Layer 4 of a small transformer language model trained on English Wikipedia (14 layers, counted from 0, width 128).
A neuron's activation on a vector x is SiLU(gate . x) times (in . x), where the dot is the dot product.

Input weights of the MLP neurons that the questions are about. A number n stands for (n - 128) times 0.0022.
n14 gate: 166, 145, 112, 125, 182, 202, 122, 119, 151, 113, 119, 150, 180, 158, 122, 100, 150, 111, 149, 131, 107, 88, 175, 122, 143, 139, 108, 153, 103, 139, 133, 103, 98, 108, 150, 75, 113, 86, 196, 157, 81, 114, 149, 76, 146, 182, 123, 101, 145, 136, 75, 198, 105, 184, 165, 52, 110, 115, 190, 194, 129, 178, 120, 154, 143, 151, 110, 149, 155, 150, 155, 175, 137, 150, 114, 162, 105, 114, 95, 176, 92, 126, 159, 86, 82, 152, 122, 192, 166, 114, 85, 143, 133, 132, 84, 179, 107, 125, 146, 124, 171, 148, 132, 77, 173, 109, 113, 143, 78, 108, 182, 81, 119, 70, 175, 162, 183, 130, 145, 125, 130, 122, 151, 147, 100, 150, 164, 86
n165 gate: 70, 138, 100, 128, 129, 137, 109, 154, 151, 123, 83, 67, 173, 139, 110, 102, 120, 108, 110, 181, 79, 90, 59, 209, 162, 124, 114, 164, 181, 155, 98, 160, 117, 139, 164, 121, 133, 171, 150, 164, 146, 137, 120, 132, 131, 84, 207, 151, 90, 160, 56, 178, 72, 134, 185, 103, 148, 108, 152, 75, 126, 104, 89, 144, 101, 116, 150, 146, 167, 108, 121, 108, 133, 122, 224, 116, 145, 89, 167, 116, 160, 118, 116, 117, 122, 191, 179, 155, 181, 161, 108, 95, 125, 169, 113, 133, 127, 103, 145, 93, 124, 63, 104, 63, 159, 180, 73, 124, 125, 106, 117, 115, 108, 111, 151, 112, 180, 100, 156, 117, 141, 115, 173, 141, 40, 156, 149, 78
n248 gate: 125, 73, 153, 116, 149, 158, 161, 132, 74, 165, 96, 80, 105, 116, 161, 106, 107, 116, 129, 90, 90, 166, 146, 129, 152, 108, 122, 133, 153, 101, 140, 176, 184, 141, 135, 107, 128, 111, 147, 113, 137, 136, 92, 166, 72, 106, 56, 78, 97, 141, 184, 58, 157, 52, 119, 141, 193, 85, 80, 169, 155, 82, 186, 176, 39, 61, 150, 83, 93, 44, 145, 183, 111, 164, 150, 122, 158, 112, 201, 105, 171, 122, 136, 147, 147, 143, 158, 84, 148, 153, 93, 115, 178, 158, 119, 227, 128, 136, 129, 93, 108, 80, 139, 165, 125, 71, 55, 189, 131, 165, 144, 115, 116, 100, 62, 150, 110, 180, 134, 131, 111, 54, 90, 122, 207, 82, 43, 148
n272 gate: 138, 72, 153, 207, 31, 193, 187, 115, 134, 152, 132, 193, 134, 106, 147, 107, 70, 163, 109, 109, 96, 188, 109, 127, 85, 146, 84, 114, 74, 154, 120, 155, 133, 63, 168, 138, 97, 160, 205, 56, 183, 212, 80, 112, 82, 56, 94, 83, 178, 162, 124, 107, 128, 120, 161, 112, 109, 151, 150, 97, 112, 175, 120, 166, 100, 123, 87, 151, 99, 122, 176, 176, 166, 182, 138, 100, 143, 124, 96, 47, 118, 120, 132, 38, 216, 116, 151, 193, 117, 158, 129, 71, 113, 44, 120, 131, 125, 88, 157, 139, 193, 128, 27, 167, 90, 206, 72, 127, 146, 163, 102, 124, 55, 110, 141, 184, 160, 173, 128, 128, 152, 68, 109, 128, 105, 67, 61, 205
n283 gate: 134, 17, 122, 89, 144, 111, 71, 102, 145, 143, 138, 135, 80, 108, 78, 142, 77, 88, 107, 120, 70, 215, 174, 108, 148, 147, 153, 170, 93, 104, 220, 117, 183, 155, 123, 175, 134, 137, 57, 105, 144, 115, 103, 118, 140, 87, 85, 180, 217, 80, 199, 117, 83, 89, 108, 81, 102, 148, 134, 87, 140, 139, 144, 152, 99, 177, 211, 128, 158, 100, 174, 114, 201, 85, 112, 187, 138, 242, 102, 113, 57, 194, 62, 111, 79, 154, 124, 128, 134, 163, 158, 147, 77, 93, 125, 188, 34, 58, 156, 162, 113, 191, 174, 90, 139, 120, 85, 179, 107, 156, 163, 73, 69, 112, 118, 140, 141, 197, 112, 117, 156, 110, 107, 72, 187, 100, 102, 134
n292 gate: 94, 98, 130, 92, 131, 110, 138, 67, 105, 136, 107, 99, 101, 157, 112, 132, 99, 156, 112, 113, 145, 128, 104, 82, 121, 118, 142, 173, 80, 64, 68, 133, 124, 144, 80, 171, 113, 144, 125, 117, 189, 113, 95, 173, 117, 136, 136, 90, 140, 80, 91, 71, 160, 173, 145, 64, 175, 184, 149, 98, 84, 149, 104, 164, 103, 137, 179, 171, 139, 135, 135, 58, 122, 178, 130, 109, 94, 168, 176, 148, 111, 109, 95, 189, 172, 191, 98, 118, 134, 93, 151, 130, 118, 143, 132, 159, 149, 115, 136, 145, 104, 190, 149, 155, 157, 117, 77, 124, 183, 184, 146, 69, 149, 148, 165, 131, 183, 153, 72, 86, 175, 119, 205, 151, 139, 135, 151, 71
n350 gate: 158, 126, 163, 130, 25, 58, 193, 122, 40, 114, 152, 152, 124, 139, 156, 99, 124, 147, 119, 104, 149, 131, 112, 106, 170, 91, 148, 108, 86, 108, 116, 95, 108, 154, 139, 189, 121, 96, 121, 125, 93, 158, 126, 83, 89, 112, 113, 170, 139, 154, 97, 198, 117, 181, 163, 92, 163, 61, 98, 218, 145, 84, 179, 104, 77, 100, 129, 216, 107, 88, 158, 141, 142, 110, 125, 115, 137, 144, 201, 122, 72, 138, 133, 126, 97, 119, 156, 186, 59, 114, 150, 110, 136, 97, 171, 177, 126, 118, 98, 95, 145, 108, 104, 202, 81, 164, 130, 99, 137, 99, 142, 163, 66, 97, 70, 182, 100, 129, 86, 74, 149, 137, 104, 172, 128, 91, 152, 101
n14 in: 123, 82, 21, 91, 105, 94, 83, 174, 136, 121, 149, 168, 127, 140, 233, 79, 173, 142, 73, 146, 94, 185, 137, 156, 131, 26, 129, 95, 224, 132, 153, 139, 83, 153, 107, 133, 125, 148, 120, 80, 92, 135, 132, 118, 58, 129, 118, 102, 121, 170, 136, 144, 153, 124, 87, 101, 117, 206, 111, 114, 145, 113, 72, 161, 106, 88, 63, 79, 173, 112, 106, 104, 164, 166, 140, 129, 109, 120, 160, 81, 98, 158, 72, 118, 143, 172, 112, 158, 135, 156, 111, 136, 137, 51, 138, 127, 199, 106, 185, 75, 117, 128, 119, 151, 120, 149, 118, 147, 120, 142, 170, 107, 170, 127, 150, 109, 182, 149, 85, 109, 122, 126, 121, 137, 175, 105, 145, 212
n165 in: 150, 189, 171, 179, 119, 105, 155, 155, 179, 169, 78, 207, 111, 130, 106, 127, 166, 115, 121, 63, 89, 83, 172, 118, 158, 219, 184, 134, 112, 91, 134, 161, 128, 149, 108, 39, 110, 104, 107, 189, 128, 115, 150, 120, 113, 118, 82, 133, 102, 104, 157, 99, 150, 147, 164, 164, 97, 186, 128, 198, 223, 156, 234, 136, 154, 149, 110, 120, 117, 150, 190, 151, 109, 62, 139, 154, 123, 184, 209, 168, 154, 122, 97, 119, 98, 170, 185, 145, 101, 185, 193, 95, 65, 154, 98, 156, 97, 120, 115, 135, 130, 102, 99, 140, 111, 70, 94, 122, 162, 102, 121, 125, 185, 57, 138, 143, 62, 110, 84, 102, 131, 141, 144, 127, 181, 145, 184, 130
n248 in: 158, 124, 81, 145, 214, 68, 132, 135, 65, 54, 119, 142, 112, 155, 79, 156, 149, 96, 181, 86, 217, 162, 135, 103, 126, 136, 129, 136, 123, 144, 163, 83, 215, 166, 119, 148, 148, 99, 140, 69, 128, 95, 45, 161, 102, 60, 140, 136, 88, 107, 127, 133, 43, 115, 144, 131, 110, 33, 81, 119, 124, 72, 96, 158, 120, 84, 144, 88, 176, 165, 106, 163, 112, 121, 116, 121, 109, 148, 177, 166, 119, 138, 136, 179, 205, 127, 136, 62, 141, 89, 110, 111, 124, 157, 95, 161, 122, 97, 126, 109, 197, 186, 82, 114, 102, 179, 137, 101, 121, 72, 183, 109, 80, 146, 99, 87, 48, 144, 153, 104, 150, 217, 134, 145, 145, 62, 207, 99
n272 in: 144, 195, 187, 111, 95, 134, 122, 130, 39, 127, 80, 91, 107, 177, 154, 176, 186, 136, 249, 179, 180, 77, 46, 110, 112, 103, 168, 91, 112, 88, 207, 38, 114, 110, 201, 122, 185, 149, 83, 103, 141, 77, 88, 134, 96, 190, 158, 75, 98, 116, 150, 119, 115, 63, 109, 226, 117, 182, 102, 120, 141, 186, 164, 198, 137, 132, 81, 124, 136, 116, 153, 172, 205, 138, 143, 77, 187, 63, 102, 142, 118, 106, 40, 179, 111, 169, 100, 150, 162, 128, 135, 85, 129, 127, 100, 99, 153, 199, 108, 106, 93, 89, 169, 101, 94, 104, 121, 142, 176, 142, 127, 193, 124, 113, 114, 111, 96, 134, 193, 138, 118, 206, 63, 120, 97, 179, 181, 165
n283 in: 166, 150, 106, 37, 187, 141, 103, 81, 118, 45, 134, 136, 155, 110, 101, 107, 134, 184, 142, 109, 71, 136, 11, 91, 180, 95, 109, 99, 118, 145, 165, 180, 147, 114, 99, 105, 100, 64, 126, 213, 242, 126, 77, 71, 123, 73, 49, 181, 105, 138, 222, 161, 126, 79, 149, 176, 65, 85, 113, 133, 193, 132, 78, 120, 69, 95, 174, 119, 144, 131, 162, 126, 146, 152, 141, 188, 108, 167, 148, 95, 121, 148, 137, 195, 150, 141, 164, 127, 195, 92, 145, 96, 100, 96, 163, 146, 176, 103, 156, 161, 114, 163, 136, 105, 121, 115, 106, 115, 93, 161, 130, 155, 178, 89, 102, 153, 96, 165, 165, 107, 184, 167, 130, 137, 135, 135, 119, 113
n292 in: 165, 154, 177, 168, 146, 142, 139, 112, 130, 70, 104, 156, 168, 144, 106, 114, 144, 122, 97, 109, 60, 144, 158, 176, 154, 123, 106, 110, 172, 99, 77, 106, 85, 193, 125, 89, 143, 155, 111, 90, 146, 108, 159, 115, 69, 106, 154, 116, 64, 119, 128, 147, 163, 200, 115, 179, 55, 105, 75, 138, 112, 128, 155, 94, 133, 123, 118, 131, 140, 82, 106, 193, 129, 138, 127, 129, 172, 85, 125, 62, 52, 167, 102, 88, 120, 164, 184, 178, 117, 87, 123, 133, 184, 202, 108, 90, 126, 190, 186, 62, 156, 119, 136, 126, 146, 109, 184, 106, 178, 173, 114, 162, 121, 96, 175, 168, 137, 104, 116, 117, 125, 125, 78, 51, 106, 194, 116, 106
n350 in: 112, 146, 119, 124, 171, 175, 144, 113, 89, 69, 93, 67, 138, 95, 145, 128, 82, 134, 155, 95, 147, 121, 67, 60, 108, 65, 97, 168, 106, 77, 142, 126, 107, 97, 127, 103, 83, 154, 104, 123, 142, 229, 151, 128, 88, 139, 97, 131, 145, 54, 124, 100, 129, 98, 158, 193, 139, 84, 181, 147, 108, 143, 99, 139, 137, 119, 87, 145, 148, 130, 139, 94, 70, 116, 74, 31, 157, 162, 151, 118, 143, 177, 96, 128, 146, 136, 117, 174, 92, 111, 157, 116, 151, 136, 122, 186, 199, 135, 92, 138, 173, 152, 99, 158, 104, 163, 170, 101, 63, 87, 183, 113, 146, 124, 86, 211, 153, 167, 96, 165, 149, 143, 143, 119, 174, 158, 104, 115

Each question shows a token from some text and the vector x that enters the MLP there. A number n stands for (n - 128) times 0.026.

"4": 127, 141, 85, 141, 114, 96, 100, 127, 128, 105, 82, 101, 123, 146, 83, 108, 106, 116, 144, 82, 128, 150, 77, 140, 114, 135, 90, 89, 114, 149, 100, 118, 133, 121, 143, 159, 131, 117, 152, 142, 80, 53, 113, 134, 98, 139, 133, 141, 105, 138, 98, 98, 120, 151, 126, 176, 136, 133, 101, 123, 110, 139, 146, 128, 96, 208, 87, 141, 113, 85, 150, 108, 137, 144, 107, 109, 163, 145, 174, 115, 149, 122, 147, 134, 135, 133, 124, 109, 88, 119, 143, 39, 148, 98, 158, 71, 131, 136, 166, 121, 129, 145, 143, 181, 147, 111, 105, 138, 159, 118, 121, 119, 101, 133, 158, 104, 115, 131, 114, 127, 137, 127, 135, 156, 92, 138, 136, 114
Which of these neurons fires most? n292

" 0": 140, 89, 75, 148, 93, 126, 101, 129, 120, 105, 116, 130, 109, 125, 147, 114, 128, 143, 142, 137, 157, 165, 104, 118, 128, 120, 150, 127, 147, 144, 102, 135, 106, 131, 63, 123, 126, 115, 135, 128, 141, 157, 148, 168, 118, 119, 112, 103, 143, 141, 134, 128, 152, 131, 149, 134, 131, 153, 119, 113, 136, 117, 102, 126, 173, 218, 86, 123, 80, 98, 72, 139, 163, 151, 92, 125, 155, 165, 167, 126, 151, 104, 80, 85, 140, 104, 141, 101, 121, 184, 122, 146, 108, 126, 109, 155, 196, 152, 100, 129, 110, 146, 143, 149, 123, 134, 108, 99, 110, 200, 117, 171, 148, 144, 141, 107, 88, 151, 148, 103, 127, 139, 122, 118, 99, 135, 123, 141
Which of these neurons fires most? n272

" Char": 115, 188, 129, 98, 117, 133, 176, 146, 123, 143, 138, 142, 120, 124, 104, 136, 170, 167, 135, 93, 141, 139, 107, 138, 152, 162, 122, 95, 125, 129, 116, 170, 152, 161, 145, 143, 132, 114, 138, 145, 139, 122, 102, 100, 155, 144, 138, 132, 114, 153, 142, 133, 82, 110, 191, 124, 134, 101, 148, 117, 115, 137, 138, 132, 89, 97, 131, 108, 129, 138, 129, 175, 122, 67, 113, 111, 111, 148, 121, 148, 118, 172, 148, 61, 134, 119, 124, 136, 100, 163, 152, 124, 142, 161, 105, 117, 146, 92, 128, 135, 79, 85, 121, 155, 111, 82, 149, 124, 109, 133, 61, 92, 104, 166, 139, 120, 122, 105, 132, 102, 109, 127, 131, 140, 96, 126, 112, 127
Which neuron fires most, and how strongly? n165, at about 0.24

".0": 172, 153, 117, 176, 139, 108, 154, 133, 140, 143, 111, 85, 126, 136, 116, 136, 84, 92, 147, 143, 133, 147, 88, 121, 111, 128, 147, 141, 77, 162, 133, 127, 131, 136, 128, 130, 102, 116, 130, 125, 100, 84, 140, 100, 144, 132, 96, 181, 121, 143, 136, 117, 130, 153, 131, 150, 78, 164, 144, 113, 96, 103, 162, 121, 119, 181, 123, 156, 138, 100, 149, 101, 119, 135, 149, 139, 138, 145, 184, 163, 130, 127, 143, 145, 148, 113, 138, 85, 100, 134, 116, 88, 132, 110, 125, 115, 138, 146, 135, 113, 146, 187, 82, 90, 115, 137, 116, 143, 132, 167, 68, 147, 121, 114, 165, 102, 78, 125, 151, 109, 92, 116, 92, 130, 75, 165, 127, 117
Which of these neurons fires most? n14

" |": 171, 95, 170, 156, 196, 99, 90, 128, 131, 97, 91, 129, 68, 178, 53, 84, 130, 122, 149, 134, 151, 135, 81, 131, 117, 130, 122, 127, 142, 130, 151, 127, 134, 113, 137, 145, 128, 163, 116, 105, 131, 112, 134, 111, 130, 95, 132, 159, 99, 142, 131, 122, 166, 133, 125, 114, 113, 116, 121, 117, 133, 160, 129, 136, 119, 153, 126, 113, 152, 117, 132, 89, 116, 175, 107, 85, 122, 143, 163, 144, 133, 99, 137, 124, 141, 108, 99, 86, 85, 125, 130, 89, 186, 125, 108, 88, 159, 118, 149, 111, 127, 142, 115, 187, 147, 142, 133, 125, 106, 186, 129, 92, 57, 145, 158, 110, 100, 139, 136, 113, 159, 134, 112, 159, 119, 125, 134, 142
The three highest activations, in order: n292, n165, n272

"ony": 102, 155, 111, 81, 119, 106, 127, 137, 135, 89, 97, 155, 148, 134, 156, 95, 115, 135, 131, 136, 130, 112, 151, 152, 165, 101, 79, 97, 96, 179, 124, 136, 105, 125, 138, 135, 135, 176, 172, 195, 133, 95, 86, 157, 138, 123, 175, 175, 115, 107, 114, 103, 100, 134, 145, 121, 177, 113, 168, 113, 118, 122, 97, 115, 106, 119, 111, 108, 119, 120, 149, 94, 92, 141, 114, 142, 162, 126, 168, 78, 163, 110, 125, 181, 155, 90, 154, 146, 116, 137, 111, 101, 164, 175, 133, 142, 135, 115, 135, 154, 114, 143, 102, 176, 142, 105, 96, 164, 94, 89, 130, 144, 131, 130, 176, 118, 138, 175, 147, 104, 134, 103, 157, 111, 137, 197, 135, 109
Which of these neurons fires most? n272

"ob": 142, 169, 152, 102, 101, 122, 139, 133, 108, 170, 116, 153, 124, 114, 113, 107, 119, 138, 155, 138, 169, 122, 111, 129, 130, 114, 107, 66, 106, 157, 99, 161, 114, 119, 141, 193, 127, 143, 155, 167, 176, 136, 71, 120, 167, 136, 123, 134, 122, 80, 160, 132, 97, 101, 149, 119, 210, 126, 116, 119, 87, 158, 118, 119, 123, 111, 115, 108, 100, 148, 118, 98, 111, 72, 115, 111, 165, 76, 183, 99, 122, 115, 137, 176, 141, 109, 98, 128, 125, 160, 149, 94, 104, 166, 172, 131, 98, 129, 97, 200, 93, 118, 130, 150, 131, 202, 143, 116, 125, 116, 124, 146, 127, 138, 153, 120, 145, 172, 149, 113, 97, 106, 136, 83, 100, 96, 114, 131
Which of these neurons fires most? n14

" Ph": 110, 177, 71, 92, 144, 115, 135, 139, 114, 119, 148, 131, 88, 117, 99, 130, 139, 138, 148, 111, 149, 138, 130, 84, 152, 99, 154, 126, 154, 106, 192, 175, 108, 129, 195, 113, 105, 107, 155, 152, 136, 113, 137, 156, 102, 110, 137, 91, 129, 120, 144, 152, 109, 86, 149, 135, 98, 142, 125, 122, 143, 154, 140, 127, 143, 114, 110, 115, 110, 110, 108, 134, 90, 120, 135, 67, 126, 93, 104, 122, 95, 107, 90, 119, 112, 103, 113, 162, 109, 122, 142, 179, 160, 124, 131, 152, 174, 107, 103, 180, 125, 146, 154, 114, 143, 96, 110, 89, 125, 126, 128, 165, 121, 98, 106, 114, 113, 115, 141, 131, 180, 111, 132, 115, 58, 121, 111, 108
Which neuron fires most, and how strongly? n292, at about 0.047

" John": 94, 161, 99, 74, 94, 133, 139, 141, 114, 141, 159, 155, 162, 127, 105, 158, 119, 143, 140, 97, 117, 117, 183, 82, 143, 96, 165, 133, 143, 130, 139, 144, 127, 138, 185, 129, 124, 133, 142, 137, 96, 86, 115, 134, 131, 113, 152, 164, 107, 145, 93, 117, 79, 127, 126, 101, 136, 88, 123, 180, 140, 133, 105, 125, 141, 141, 79, 118, 123, 98, 109, 124, 163, 120, 133, 90, 174, 122, 126, 135, 141, 121, 95, 102, 158, 100, 124, 135, 74, 192, 129, 163, 179, 169, 79, 134, 108, 120, 146, 155, 110, 141, 142, 151, 128, 96, 122, 133, 117, 116, 138, 81, 157, 91, 166, 107, 114, 163, 132, 121, 138, 111, 127, 117, 116, 122, 118, 109
Which of these neurons fires most? n14

" E": 122, 126, 107, 109, 122, 124, 69, 143, 131, 113, 136, 110, 128, 125, 79, 130, 168, 146, 153, 149, 123, 141, 131, 131, 143, 114, 156, 98, 157, 80, 162, 168, 104, 79, 150, 145, 112, 72, 165, 133, 125, 136, 137, 142, 113, 150, 97, 145, 116, 146, 122, 119, 128, 164, 162, 158, 121, 119, 111, 124, 196, 121, 138, 130, 125, 94, 118, 136, 96, 125, 118, 131, 165, 72, 114, 145, 123, 128, 138, 126, 104, 134, 117, 88, 153, 125, 164, 159, 160, 137, 130, 94, 149, 130, 154, 122, 130, 117, 85, 118, 118, 116, 141, 139, 169, 100, 121, 126, 121, 147, 124, 116, 147, 127, 163, 105, 136, 134, 148, 147, 77, 144, 157, 126, 118, 115, 115, 81
The three highest activations, in order: n165, n14, n350

" ": 99, 89, 87, 137, 79, 97, 64, 135, 125, 157, 103, 146, 127, 146, 149, 108, 161, 115, 105, 129, 105, 167, 117, 131, 123, 113, 141, 137, 118, 109, 155, 148, 129, 106, 144, 92, 103, 113, 134, 139, 124, 139, 146, 133, 147, 137, 99, 156, 142, 100, 153, 115, 139, 133, 144, 161, 86, 200, 159, 120, 121, 160, 113, 136, 123, 154, 75, 97, 127, 76, 149, 130, 120, 108, 65, 142, 96, 135, 109, 128, 136, 117, 115, 87, 148, 104, 139, 107, 101, 136, 142, 121, 122, 91, 135, 101, 165, 128, 151, 152, 88, 138, 133, 123, 146, 70, 106, 101, 134, 154, 138, 109, 137, 167, 127, 107, 108, 130, 135, 124, 115, 114, 143, 116, 111, 176, 105, 142
Which neuron fires most, and how strongly? n248, at about 0.36

"er": 161, 153, 122, 131, 168, 143, 94, 132, 130, 111, 117, 111, 109, 134, 133, 142, 119, 111, 149, 90, 120, 89, 96, 103, 142, 140, 63, 125, 111, 147, 90, 120, 86, 65, 118, 141, 173, 129, 135, 164, 169, 95, 84, 134, 130, 121, 181, 145, 118, 81, 118, 143, 133, 137, 127, 160, 124, 104, 160, 121, 143, 127, 190, 114, 157, 106, 183, 144, 122, 116, 126, 106, 163, 127, 149, 105, 128, 75, 123, 154, 127, 144, 88, 168, 128, 108, 113, 106, 126, 154, 140, 111, 135, 97, 163, 61, 81, 145, 128, 126, 115, 156, 137, 155, 158, 131, 100, 132, 125, 113, 135, 140, 185, 149, 108, 111, 82, 145, 155, 146, 162, 133, 117, 105, 110, 145, 140, 133
Which of these neurons fires most? n14

"7": 156, 121, 103, 152, 128, 124, 89, 126, 154, 123, 70, 112, 116, 150, 84, 63, 70, 131, 148, 109, 132, 135, 146, 139, 121, 109, 80, 92, 130, 141, 101, 110, 134, 96, 131, 151, 147, 101, 123, 115, 107, 59, 111, 117, 109, 118, 122, 192, 124, 132, 112, 111, 148, 176, 120, 163, 94, 136, 135, 113, 101, 172, 147, 126, 99, 195, 131, 151, 111, 86, 157, 162, 139, 159, 96, 119, 118, 123, 156, 131, 155, 114, 131, 113, 107, 119, 145, 111, 148, 147, 148, 69, 138, 90, 117, 125, 85, 149, 135, 99, 148, 98, 144, 177, 159, 161, 134, 166, 149, 133, 124, 140, 100, 117, 137, 109, 104, 171, 121, 109, 153, 162, 77, 119, 149, 114, 129, 90
Which of these neurons fires most? n272

"k": 147, 169, 129, 160, 159, 56, 163, 135, 110, 112, 105, 161, 150, 112, 123, 73, 110, 133, 134, 101, 181, 103, 127, 87, 123, 139, 138, 107, 107, 104, 106, 158, 114, 109, 80, 157, 111, 98, 135, 95, 190, 134, 130, 120, 133, 79, 105, 187, 127, 86, 157, 115, 163, 117, 140, 104, 133, 144, 128, 164, 171, 128, 126, 120, 132, 123, 126, 125, 103, 158, 131, 99, 127, 73, 152, 103, 122, 154, 146, 147, 92, 146, 120, 115, 111, 171, 133, 118, 61, 161, 139, 76, 112, 156, 159, 124, 79, 96, 122, 152, 174, 157, 168, 125, 57, 112, 124, 152, 128, 159, 99, 180, 177, 112, 122, 116, 105, 156, 149, 124, 162, 149, 151, 123, 156, 103, 129, 149
Which two neurons fire most, strongest first? n283, n350

"e": 85, 174, 124, 134, 159, 143, 114, 136, 138, 142, 134, 106, 108, 142, 153, 111, 89, 129, 115, 170, 111, 112, 142, 110, 120, 140, 124, 143, 119, 111, 157, 130, 123, 131, 103, 106, 174, 154, 137, 150, 110, 134, 127, 168, 106, 139, 171, 147, 141, 99, 114, 150, 161, 133, 135, 159, 88, 111, 155, 156, 140, 82, 143, 110, 136, 88, 149, 80, 161, 114, 125, 113, 135, 147, 100, 133, 172, 93, 118, 142, 96, 161, 118, 134, 111, 82, 96, 136, 130, 117, 129, 115, 124, 85, 158, 145, 169, 138, 172, 165, 101, 144, 162, 103, 168, 140, 97, 136, 130, 130, 156, 148, 161, 137, 111, 110, 141, 160, 168, 147, 122, 120, 159, 112, 128, 117, 143, 157
Which of these neurons fires most? n14

"|": 158, 118, 134, 139, 133, 130, 184, 127, 134, 105, 119, 133, 93, 177, 144, 126, 90, 183, 92, 82, 117, 150, 132, 87, 127, 132, 142, 137, 207, 140, 122, 125, 164, 145, 135, 136, 87, 138, 127, 132, 147, 119, 103, 56, 122, 149, 120, 137, 140, 61, 146, 106, 167, 122, 163, 139, 98, 99, 102, 119, 135, 121, 129, 142, 157, 148, 91, 111, 127, 118, 133, 113, 87, 135, 106, 106, 115, 139, 98, 119, 152, 108, 125, 104, 127, 127, 125, 151, 145, 130, 115, 125, 120, 178, 151, 95, 150, 121, 128, 115, 159, 130, 128, 122, 158, 112, 126, 158, 105, 119, 102, 121, 120, 123, 129, 116, 94, 105, 161, 159, 64, 129, 141, 111, 139, 149, 121, 102
Which of these neurons fires most? n14

" 198": 145, 93, 112, 94, 74, 135, 98, 131, 146, 79, 116, 99, 120, 128, 187, 141, 90, 156, 129, 136, 134, 117, 151, 113, 121, 152, 160, 121, 176, 122, 85, 124, 118, 139, 117, 153, 150, 71, 143, 159, 150, 160, 116, 107, 117, 159, 129, 188, 160, 128, 131, 135, 167, 139, 131, 128, 123, 163, 108, 81, 94, 191, 197, 129, 118, 116, 116, 156, 144, 109, 143, 136, 202, 138, 108, 126, 126, 110, 171, 142, 152, 110, 106, 34, 120, 130, 135, 100, 115, 121, 154, 72, 124, 139, 114, 106, 119, 135, 46, 134, 152, 102, 194, 165, 145, 145, 163, 109, 111, 92, 160, 142, 128, 127, 91, 123, 125, 167, 104, 129, 137, 174, 100, 113, 92, 139, 118, 82
Which of these neurons fires most? n350

"and": 117, 163, 153, 167, 178, 168, 141, 132, 117, 138, 147, 109, 141, 137, 146, 132, 109, 107, 139, 151, 135, 106, 114, 99, 96, 143, 108, 95, 109, 137, 154, 103, 153, 121, 129, 141, 153, 126, 167, 165, 120, 99, 124, 143, 147, 122, 156, 193, 106, 101, 107, 113, 193, 138, 140, 103, 84, 119, 130, 123, 165, 137, 118, 109, 87, 129, 122, 84, 157, 139, 149, 142, 107, 112, 139, 114, 156, 107, 161, 116, 109, 129, 95, 161, 125, 135, 77, 102, 150, 144, 142, 172, 113, 136, 199, 127, 139, 127, 172, 174, 106, 150, 125, 118, 157, 83, 156, 101, 144, 113, 204, 146, 141, 126, 79, 113, 138, 129, 162, 149, 100, 125, 150, 130, 134, 44, 136, 142
Which of these neurons fires most? n292

"6": 141, 119, 119, 147, 170, 130, 81, 130, 134, 161, 122, 103, 126, 139, 124, 95, 99, 155, 161, 116, 124, 138, 84, 133, 91, 128, 117, 99, 122, 171, 89, 122, 154, 123, 81, 174, 155, 86, 129, 135, 134, 144, 92, 146, 129, 125, 133, 119, 114, 141, 119, 153, 129, 177, 153, 169, 101, 151, 119, 91, 90, 93, 148, 119, 113, 162, 89, 139, 114, 101, 120, 139, 149, 153, 121, 128, 181, 117, 164, 158, 114, 86, 171, 102, 119, 98, 107, 94, 102, 115, 157, 110, 162, 102, 137, 150, 139, 156, 150, 132, 123, 142, 153, 134, 128, 223, 131, 130, 156, 156, 141, 215, 117, 109, 96, 104, 107, 121, 119, 124, 143, 175, 109, 93, 107, 119, 128, 87
Which two neurons fire most, strongest first? n14, n272

"it": 135, 141, 129, 98, 159, 145, 88, 134, 137, 107, 153, 94, 133, 123, 120, 183, 121, 121, 145, 159, 125, 98, 154, 73, 147, 139, 143, 189, 99, 136, 116, 118, 149, 135, 130, 123, 144, 115, 48, 157, 141, 126, 103, 138, 156, 164, 155, 56, 100, 85, 134, 125, 181, 101, 97, 123, 110, 139, 112, 165, 151, 165, 151, 115, 145, 131, 158, 147, 120, 133, 113, 125, 131, 158, 157, 120, 127, 55, 98, 84, 113, 89, 91, 137, 109, 91, 101, 91, 114, 111, 136, 144, 83, 131, 166, 55, 133, 119, 93, 143, 170, 149, 113, 126, 81, 127, 122, 87, 129, 175, 79, 157, 154, 131, 169, 122, 75, 155, 106, 107, 138, 123, 122, 162, 118, 172, 141, 132
Which of these neurons fires most? n14

")": 164, 122, 115, 139, 133, 151, 83, 132, 155, 113, 123, 140, 114, 172, 176, 104, 165, 128, 105, 137, 135, 111, 147, 106, 134, 132, 109, 147, 116, 123, 88, 150, 95, 108, 123, 103, 129, 135, 147, 191, 138, 127, 111, 107, 136, 144, 142, 139, 141, 131, 118, 174, 175, 166, 133, 130, 97, 119, 107, 170, 92, 157, 142, 121, 160, 117, 117, 149, 137, 105, 108, 110, 172, 113, 104, 128, 122, 93, 155, 130, 110, 104, 110, 131, 110, 108, 102, 128, 183, 149, 102, 94, 113, 104, 143, 129, 149, 147, 143, 142, 83, 160, 133, 101, 98, 138, 130, 100, 114, 114, 110, 151, 137, 137, 130, 122, 145, 104, 119, 157, 112, 151, 149, 91, 105, 121, 163, 163
Which two neurons fire most, strongest first? n14, n248

"\n": 125, 123, 158, 97, 101, 125, 124, 120, 131, 119, 128, 127, 125, 76, 124, 131, 99, 144, 52, 98, 144, 149, 100, 114, 157, 125, 120, 91, 131, 134, 159, 123, 137, 147, 108, 31, 124, 163, 121, 167, 99, 96, 131, 102, 125, 119, 132, 131, 138, 119, 158, 114, 113, 126, 132, 147, 129, 81, 85, 127, 141, 172, 115, 137, 107, 129, 85, 133, 132, 109, 121, 112, 168, 140, 134, 139, 124, 128, 98, 91, 169, 96, 119, 117, 123, 87, 135, 117, 80, 152, 128, 122, 172, 145, 133, 119, 156, 118, 136, 125, 148, 132, 145, 132, 166, 119, 136, 111, 128, 154, 106, 124, 105, 173, 135, 120, 115, 132, 137, 110, 95, 165, 123, 143, 101, 127, 136, 153
Which of these neurons fires most? n165

"5": 139, 143, 102, 128, 115, 125, 113, 133, 144, 142, 117, 78, 113, 158, 129, 136, 91, 132, 108, 119, 76, 118, 112, 108, 117, 145, 126, 104, 92, 149, 80, 115, 157, 106, 158, 169, 135, 76, 123, 155, 150, 79, 121, 131, 106, 139, 139, 129, 131, 158, 109, 127, 144, 156, 137, 144, 101, 154, 127, 145, 120, 136, 136, 123, 124, 169, 94, 147, 91, 91, 123, 163, 110, 104, 137, 139, 174, 102, 172, 89, 138, 92, 98, 90, 144, 124, 132, 139, 152, 145, 121, 98, 143, 94, 165, 153, 134, 152, 142, 105, 161, 99, 153, 155, 149, 128, 143, 128, 173, 98, 136, 129, 118, 127, 151, 105, 121, 154, 116, 138, 130, 116, 146, 104, 131, 142, 151, 60
Which two neurons fire most, strongest first? n165, n292